Layer 9 of a small transformer language model trained on English Wikipedia (13 layers, counted from 0, width 128). Numbers have three digits each and are written without spaces.
A neuron adds its activation times its output weights to the MLP's output. To switch it off is to set its activation to zero at one token and run the rest of the model.

Output weights of the MLP neurons that the questions are about. A number n stands for (n - 500) times 0.00078.
n6: 549545512556471445483493977544533517552422491486515409498432502554509492570464519371563430557545458541500520485498493578395493525456488598509522498410577456314541524539404489555514475397449519087502634519415375674560475502476585457459635461540440476189406488477487530548502437490544415455417551469481538507573487589489578475597482547477581596505561480578496496465537545466518449571448
n9: 519600556512526544503544488461553429470449441495604446486488615475542522491515402351519502547555351443575538580456566495525432452560409457528519472473331507496547514513589439537442377571400440551445481475599498557463518459438491531489479493534581458412522459506573446559479474451539587549480441564562532397434509470504627543498553479410435570425522607401521563550534487505550450562469
n30: 547464583494459381432551573455532574542442495430362538490538556489455357493449505549446521457510523485511425600628446521388514527460565446575449465471574557439507479467496529478457423509462590666562525577446617527467384546493461569517502527447536465474504430541377485430532426492596447495485505526446595615536545461530372470472576481492518413429543523433541602545485456571577568473541
n45: 532585529535507439517591566492543545537528401570555494525516469480548486506446434494514467549497463475444530530552559533543482415497495551576433507471536474534567474503460506467529548424411575495540577528429442492470524575493483549481574541514508389476559501534389521530414473500534482439483464430399577490567432479542462519506481504492472438516458421553540452490487574514576449435464
n111: 496443476578393550563455506530530588488472473491490520485543507539528468433386494447600507528371515415472541512409366507462406517443431472448490529477461574523418587576470527469471506624463455424487500434510449468498440562396608473507498460527486543549458553456488472506524516399586540508465522539481498507571447514497456568558672411564416487555599488497558535615467535631514517502479
n127: 460468526588583505535451477469543475428537404506563490500493406493542457624517513526460403469527540449585481533545534490518469508530477541487599403524505518559531513457416529567456465461446458648538561516510507462490524445537518587427472382450474599519576528382489469434473585559368487599604517567554414407645541511468480578510502552535444459439509417493438511485518487494518487385395
n161: 415444451504678471527506411432476514434525543624550544507498452671496589496527493471498506494425466462532564401449498466506559406422426518469520500495487500554400493566611479560536443455486538622582550510532581414439604509388387580476632330549519414549457462484434523548511482481480417539474555456559490498530450537641553420559557567410441454583500558483457375445453551496546536431518
n189: 303444462496495607486435393459547510593673441500512520526439532449550616461522545475502452373467518562510575469528514326482477401568530443361538489428547424404459556539460548506515468565451608476562557514518539519493504498546487554480536496571515544607479612623511472391509504503559488531354528429550515524513518459489421485547604478468574484539428433466537516583409465446483495533466
n254: 444528484447534487525583394473463544557436549488533502529492482500544480539373593457565435489528341474595508346468474500415483472497532506475460442565514547459614510558511559515590437498496599505473574522479462421489515489536482509464521512532451360502512490434382515558505469491450566546464544580517482470387570549540571518473582518534510478616392457532566459503477492577485489510445
n261: 460535422540602509559496432547494363584630469521476481582504494527500469597439553464416457528533534518554477504500384426660625414468512539522464670480537414508405426488448366632432474508474547529452518528444517565576371507435414480438563504384514621595551479444594422364452515527496500495461582565460426431506462550475492537532436612533436476441468540506443657493535548516552492521428
n312: 452494418432556480520421467437470514449467460514542504535463553503449550579498490528434404512455486514482495553558474468446558457484584476547437559491441498458457519539543472483525557497632470566486507540575515562489440443522439572585441394532504494514541411508493421516513515563486545623463409500513505506498454552552518568399495588518546570502517465402535537429424571504482477570551
n333: 472445434476636511400525543564365482420502530516456474472521484495501507544415430509513460573533504447549491550494550546511496469513561480578547568433473546570468553452482613508508549527501470410415417613476537508512521422493515530474470535509427452455480477416440517465421588552486523489511535513550599489480506493525395495434532487460508512547570524490539445485572469470579519485538
n366: 459500626488530542611395496482521548524525538493559505410514521562449488566513508365472575483441472577416475600512475494512429474548510484451482461469543419368517498489513543540580485527457497601482521557513442377442533517561436541596465432563557578500572518549479586512456441619486489592446478453492538441510473434455454493466528485484530468631461458539503449396455497461434453565483
n465: 613528466508514419523449452454519523382572580483391582543405427467471484577530415434496508525495474528416537474559528459567520521435473480480556562447523617467440451532552593578463455616455432436488428522509504463509452584450446518530502521531524493488525437608424619456542532575516573513606484557572533448547423516597540547538410507430497500424496460466412535470343529577389517486485
n480: 547506567561537518454458624503588545643497529459583533522500430450533529514489553452455502523482518443662489434454547506462495565547464511559506486565532500512528502524629444446416496537548441469489479433415488548399456519556502481518399513373510530393538438566425490501493434436516522497440493469531516484430445470589410542537481445511495554544484475451544453543509548513486553489448
n499: 513521460529564505460540508584472493488464502405451417533510503486527522650498512531435467466647526613483475562569475462376485470448473476461516554478614458412554555508484420430518553432481530164594549519512447564548450502480475604462549538566537474530520458403512393531522495421676520470528558524396525426572476495554514488524443491535588521568399507566477426536573433429524419519512

Each question names a token from some text and the token that comes next. It shows the activations a of the neurons there, in the order above. A number n stands for (n - 500) times 0.017.

Then comes g, the gradient of the next token's log-probability with respect to the MLP's output, scaled to length 1. A neuron's effect is roughly proportional to its activation times (output weights . g). A number n stands for (n - 500) times 0.00082.

"a", then "ction"
a: 500498632492495500496535490491491499685490499500
g: 542456426469276550310472481550441587738629536535717467428521727561508455344499510542522635413429597594551479683625545492623383495514692589478386481426363402525536460395470425319510621396601598400603392386370656505274489607486443468524583452470404532597638608295396565399528474594395646402324549525423375454525507510266615476584370411404419501528526770606353421585705370710571417755338
Which neuron, switched off, raises the next token's probability most? n30

"h", then "u"
a: 500496500499493493497490491500500508522545668500
g: 686500681476661311631428520442448543444699661550543453530679457390461322560526526453548409379460338341502615428553351363677682524632454526552646397250706453319714495387478420458513449476547372440635532514521689454200462586351517442614319314511486468463538576565413618535588406425448659578597304585454602409410461574540499498660553407603676544686461360497547340439552494423471455670372
Switching off which neuron hurts the next token most? n480

"d", then "en"
a: 499513495500661490626564493627490490528508496496
g: 549509632542592384486550356446567476787508463571454547579541556622576596375562546270470300439634414453744447437502645472465380431415493339448395498326481503274496411588578460716538446427677486570433562507533611598360319585435680351531398523349551711647563207476532530527389599499636387289551362607500415390569565584467483510585422567555550381213532601639619619611409636418494424608355
Switching off which neuron hurts the next token most? n261

"m", then "un"
a: 500491532499599491536639566512508551493561490491
g: 428533602459574558420526271457576298600563715662549434706405538505494595507587474486326439601494487523518615364397552606449559525507525525398604518502524582496383283403538275436453420519680522443590749464368446606605354652726435551495472366523549624349447494588223727494646473375396537460716669321409664513391436354466424447349520539722553428419450589453280478499498511335475510683600
Which neuron, switched off, raises the next token's probability most? n111

"ad", then "ron"
a: 500506497500570500495500492528494493598496490493
g: 419639517575459265487434370478434772423546383444438525601498209407518502532599432603421654408560434618460469289472318458362592483467547455480386587450656501555364404400653541728469583781564441509422523420642319648632479395424357603482438421435532451668444509731541488504281424517730414398501493701651447568434551498659616653381368434670585598481538331347569563367470536526494494609559
Switching off which neuron hurts the next token most? n261

" ", then "7"
a: 498505609493509490495496490496491490497495495490
g: 310330602418694539547561370538377597612466289518539295453460543426553455381297488617328509522395543536498306739567559441391502293383463580475641356326645466622504429633449579673452661497446495421483576355446586638379548486713433615629640697495532513664549517479613589511718498480437450473548346361670555597526508571233542327428395489437447571586502501433699615463461407595675370393405
Switching off which neuron hurts the next token most? n30

" st", then "ru"
a: 499495509500490498676499498491490496499491500496
g: 548484596366561460419616555544376622439557412401479508361569498339493437424503570525565658466471593524402481413526322486446528483343740464422771495420566382559574468455773664443824533426408574538449475544436473586624432528345557495570583253560591506554593521374543360380132495602549413574646625669466447651438345368603466416391666535401698572612472618435431569393630464419274455344516
Switching off which neuron hurts the next token most? n161

" s", then "old"
a: 491495490492490491499497515500496497492607493599
g: 386590464500392427686652491347485545557524414647489513673346383411371546524486499502298605400647548515238578684261610516428568657388625512388554481419428418384422590687442626606397484621571802528378310655356458523661483444487299404477377520535533589490606444631665547531434478536541548406529587553523590549349429427509429623404377529546504751511351465535403719664431510274469545492298
Switching off which neuron hurts the next token most? n465

"ially", then " deb"
a: 553493492496623493492491527490491581540573492497
g: 519381621437406494422520482574346432427512401559724525532572400532430451456577453404578578449638549603480591459335547444606634455594462491416644453463509485499519507504390432741476421496497253463663327474587592507442307410583791509571297323548522450346260648392705731566654677528710570698377498487661538574580655454475626546513352476338473527393496629464530371388513577355499277311415
Switching off which neuron hurts the next token most? n6

" se", then "le"
a: 498494493524560494492501498500497491491494497498
g: 490635505552295680586556485484654456433450466634353327517628510350488619488452472680679677404561456463396428706469417552510702616563430434396555368487524353434523345543325531420453494475535694508480401315505507562710509586486500599433472424580456652534362477586685675311331735492518543527407570528506562491524637414535420553446668617393419513525478449336685451272293766375466283353442
Switching off which neuron hurts the next token most? n111

"um", then "ous"
a: 492759490493495491495504499568494496497490490496
g: 605608612565458572426418546684302315515399330512533486573664666512372597466583396464633568475625555400544537638272638721497523781559431518526612515522372475407542571174555263444629496551531533525562520623543416392550752583466520371570317583569412552495417581545438529461626238370494370489455462437491521602426399650443527481302589375488321647426506573350306426355477576458429623615572
Switching off which neuron hurts the next token most? n9

" This", then " had"
a: 800497492491494496498502495491497498499490497599
g: 658268487677352589436278485483475506540508506379565565359465679315565620514554495534533422430439682491381489486614387400428538533674370418523602519498604222544461406467519497377592333413467651340410524504601673315521730588629467411133544369715478675589603424523501456509378624540608733440364407443524491545625439555478439365542588531591530467350392713428561502452677509548461556632472
Switching off which neuron hurts the next token most? n499

" en", then "em"
a: 500499491490526511490490497490551490491627500512
g: 774551604733495591268431348268470432434459575600529486565497510450505383501572400387476359438524419517597518433509652364682450546572536496413523548407409339548582568545449441527506474445663193460375536587610683252469558412425495588543475489692457377425421452534696619453369600464757725459587695386335434234474454499451488364580598503518395422640364534571678607410558550644581539551412
Switching off which neuron hurts the next token most? n465

"er", then " in"
a: 499497493499558493500548498490496490522501494490
g: 496393661532566386539680655385465556308392523525485703594401611477583354498457438455458515467443480379514562666430513536624527510437292639448282428429496575365440642342615586586511533538490418569588321600478339433357607592397551627833565473643546642369537520394336467603434378345572408682392549632369432534740543607476385271557558503471415528634507801589512507505534466300473400320448
Switching off which neuron hurts the next token most? n111

"ren", then "ched"
a: 496490693490499492496492500490500492494491498490
g: 488458570535567629654531432473257515453571476420498630577512490385593344653631455441489509675631409525441402862411513241559667585388511380419608456475440292729536677506454312506561472121513487493395423474621519387507666536621606440378407573561541576590581336535560547711442355649490644530399362466616507560623304574475511405567397515469609522364370406562552583479428422346383487540502
Which neuron, switched off, raises the next token's probability most? n30

" F", then "all"
a: 499495493498493490508495500496626490498517497502
g: 238426468659503430662437522561449673475494412581411566451442561523318553578498464828348453418382466519269584299463726364275526559560423416533635617440557555471365609727623648446530486501526292488475515548634327591571493478553615387558532559234525371433550592417513581676542447492585572685528533527442451523512318699628472475458583472538626335436554521309526462368524247517623503361588
Switching off which neuron hurts the next token most? n312

"1", then "9"
a: 498491498491493498490494494500500568493500497500
g: 607737474515473457472425404319487466498570420570549342572418498750608572422645537533563467342585471317504574431353377576411447458484452443585343493520437413317631697458624351559477431671751637379634518662470557416446597651399296369425502346378485582424584417711626289469444325489443510349541517492451357494507710643577498528495501409681622490504485604672431401476419616522329652766428
Which neuron, switched off, raises the next token's probability most? n333

"ree", then " of"
a: 499495510517490491502517492495490490581500492490
g: 650477411669519426480332416509644346533704368372632405492540547541428531407499377537651454427528484553440359618664486624501534501469609409603514494805692580539615568497354439578498556266660620575552569565406504652626384613414523391347557511418540380542437409434446619516394361495349604416642383687410605528233476506427529499499465431474589412391456089473555441499429690640702453490365
Which neuron, switched off, raises the next token's probability most? n366

"fess", then "or"
a: 500512499583493490499500498490493499490490509490
g: 495713571612470555465517614602501669439600560705423751434596558564624478695512403560278619780461511455506462566470603261452468335584251425538415566609394453341594289554533585699306413353561532520517395413512507589496430395497454337348464735517550547638714604369379481432595571405535436512405607444490588426418308464428551475471683469492359606520536296490505425444380424535606409340607
Switching off which neuron hurts the next token most? n45

"est", then " was"
a: 500490500504501493522502499505499527582568541498
g: 645536710539415464627510453509421521547664462474542623327414560244473580428471621438357592317559583467292505664527557495306501462610578457642373271482489479513427530640604403303497439292379415422496592607481563444443642555682395449239533421677700514519492404577521581456487271436539591600418645385556564394429452660301701427509674356568566560379562744514492435358594538642414475531605
Switching off which neuron hurts the next token most? n366

"et", then "ical"
a: 500498493490496497514570500679491492568603491493
g: 278448576585523528422516540528583480277549465545428442519512411461361573344453401563599378453415650631455406396596619570217589631509750646592525433556568550544340492603619556469663528682343589596563512553458312383385455662357495486596464498329487372512546434453333814444629300642535449413469454417507599624377590583623553524307303447532285728529484475550409632678415544446449368596562
Switching off which neuron hurts the next token most? n465

" tr", then "ust"
a: 530496496500494492665497490499499494490493499492
g: 537531390466525495371312521524442387387679668597427589358636475557517507253521537561663632506616601596547487602605332417278338549403650741470569529481458350399340555438340427581422478453674747486556282402539435321443420485410485501446554551507410636503574592644619490275521614667627337403646298563401444486504460432411583472520675314474616330548469448506433667526683577392607509627599
Which neuron, switched off, raises the next token's probability most? n161

" the", then " s"
a: 882494494520496498499501491490498497494503498602
g: 483387467446426486608408466403487400622333615400552595423379516571424374635683404659583505460536418446496702482494500505581424426549346502788748492723583433446288539402340437499383591554458484409685439310572373321605512678439697633577500577401511494492511431551613531280454333535478377486429743548521523319540227555478525335579619461447484579520591622559544629658550438592391352678362
Switching off which neuron hurts the next token most? n6

" ==\n", then "-"
a: 696493491490498496492491701490491499500495495676
g: 509616462494660495624555507405349467669315519459631441503524457347570545506573534397499402477369462331593412590408379402459587600336548450488390504612441609671417472639578448311590645605716428407644583477621568339424576439580446377721447729478717266483585480356557428173365349504481485537637406512601550321607508460429311449695639505411627632461573390591632516502321625605386458499515
Switching off which neuron hurts the next token most? n254

" took", then " place"
a: 645580491492508491565490495490496499497493499558
g: 494518473413528715486624361576581339498365465448437479543397426406709489440544459476342686775681427538463705412496538488516613326488522546483523424309504741487633731557548537467367366637468595609607455425581521744576383499405351567573394474568483278540710578679412414536583555352711352601498540611592483533527379372585380334333467397403381541487477450492580440292323359598492539402566
Switching off which neuron hurts the next token most? n9

" b", then "attle"
a: 493491490491496493514491490499498511496560500608
g: 628366575395343478519563466543337589354514570460536382407676588345575522529606518375556630486440510604715372502473602588511530896501577546478399577543429494413478481453207301495582573328454552640731546459524485650527487582620629327473480598686548561479669508354584483529553485421540382342428617427646380360602412726541450479500434443241503433482343559523448415524571415615514295514246
Switching off which neuron hurts the next token most? n499

"ay", then "al"
a: 500494495497495508500501500500491606490551494495
g: 564530392446483411594426467630451559374372490492525558451267572512578573477255381614589633383454363537696456488584593396448562740481468467513860555591626579500571439567643492529568318553774373563402266640429345653482457452567535574503393542308684480442528493529542564558554575309697547281515687412573351509477419356648369610464388479472329448342445455510507525484434494526436715343548
Switching off which neuron hurts the next token most? n465

" comm", then "and"
a: 500506494493633509491535491494524492500490500492
g: 478507678521531313416252552413496428332410304545524518502504491612503596476465497415423599483576468461464511257271517633446428618490709541422537658638514563436402722407676603437547631564562412453287644557437314563661495341491641491330465385524306670670605446363616330625563441410566518593310405591428573477361571367604487472467629538372362682665474614657379459558502618557646401471600
Switching off which neuron hurts the next token most? n111

" East", then " India"
a: 500499500500497534499533500544494515491491497500
g: 612361386579344460313616555575606402370286568692566523641579438591511408448524505466648325407309504662706419600291482489408469519404665548463583579500187711496378508594331508489626339538410600548581467257599490589517625625457478453416551448550495425419560549368410574483504687510411456422598616464515625570453451225561371541608451558497422584621619566618286481569726326359582517546527
Which neuron, switched off, raises the next token's probability most? n261

"v", then ")"
a: 494497490497495495497491497500496557498579496500
g: 355485593495456386578221408429451428760397617506528526571450519614591339407469636628720473454581679561600482434493487345432521157589330549727450443501449383600588460569506586335461551470654750404596429528263577417512549524460485565496395527544711406410423489324458330402563603516314483605395656593542478294600561481253612634426620426408568576566544482611454474438618533436554639549453
Which neuron, switched off, raises the next token's probability most? n465

" s", then "qu"
a: 494490492509501491500490514500496490496637490517
g: 583677734425378474409494540459618590660615758457527195417391613518484534306316468333670601545514674698464564421492315498600426426702628272462496515453416480512536614377478444202624640440459577355615567521416547479513457477524443504426656553655519488526530378446524374401627254540411517372526375531362389629656394765450394621596437491598519400491571493484580472520473564424436604520418
Which neuron, switched off, raises the next token's probability most? n465

"u", then " Ch"
a: 496493498500498490500532496499491582499493520499
g: 631364561579465584552393525606506249513385632575630391463665379499588587462568578445507590514678548517508370516215536408439431603559531596443511484405592448526665308739489453452320483206487686590410540484433495560407493561482558536567544489462471508248593377560768543428390518579404476249648679611285317656658444419297525638419504561534387576526516595525308577427387411517478645577496
Which neuron, switched off, raises the next token's probability most? n333

")", then " |"
a: 678490490538496490491494505490497490491509491553
g: 407553543355502553538514156463524564532605656471467539471469518422501470557450390518619443425554304396541678517418576686437408455468438741576443464435715469487623488607475505249495454717489634646445572540340465751432556554399454519440466543359340318651418418371732387456367492266660371470660458377575489705265488736435553560436494437494551573660579395574474423485433510516545501702585
Which neuron, switched off, raises the next token's probability most? n6

" the", then " work"
a: 887494493497493500500492493490498497498509493602
g: 556607522471538407542583516617379510363350611397605529471467503634490479404586338419476594489528587387507565383364582581538459339439494431309495531345378595675318456409531580505539337697580439506490402430446387438580534455680647296480554533735333653483508256380515460502579498526616550340582449386733509346544484502456476568442840460504587550318635569557549358679669674223519719522445
Which neuron, switched off, raises the next token's probability most? n499

"ra", then "pe"
a: 499498492498647575523492500497546499492499500495
g: 624561278401573558434578470559315493532443493388385593497625482576756739512321474516555535660660396415669273514496501704533545548432544422569417522601734342629508637458697346375595290461557351523386699654405547532475383530333540319142564546478381514547527498505526501480553696481436385440481543541565707492495538417394357482319609537552574490466435412633458446432542442319550482482619
Which neuron, switched off, raises the next token's probability most? n111

" and", then " develop"
a: 572491490579492499501559491493645496560508498494
g: 430399350478590534359406514707308501556456621463497420483457502521744368467689444421723624274431290390510446707359458442435331438392391478469543624400439503550256600551718316609380475585488658640343439494397446518596436506441638518465546670689322762515513501521329564614656365493479576386588659410476454435614431476572493477378624517579456501506608311632569570520475480662535671456515
Which neuron, switched off, raises the next token's probability most? n312

" Ab", then "ra"
a: 498499490497668492512494499501500496500494500495
g: 650477493508317493528636489511669583565594508481426482567494415641548458626619373639212495444607432559207413621633333490326489280474449510453537469448531371605677502662652582682500509465661528449445472333476486364510593540416508655402637295403413376550573524579455480618435458587687416311632556563444652611584559298416561415399367425505607607538291567410334626548372630253534613577455
Which neuron, switched off, raises the next token's probability most? n111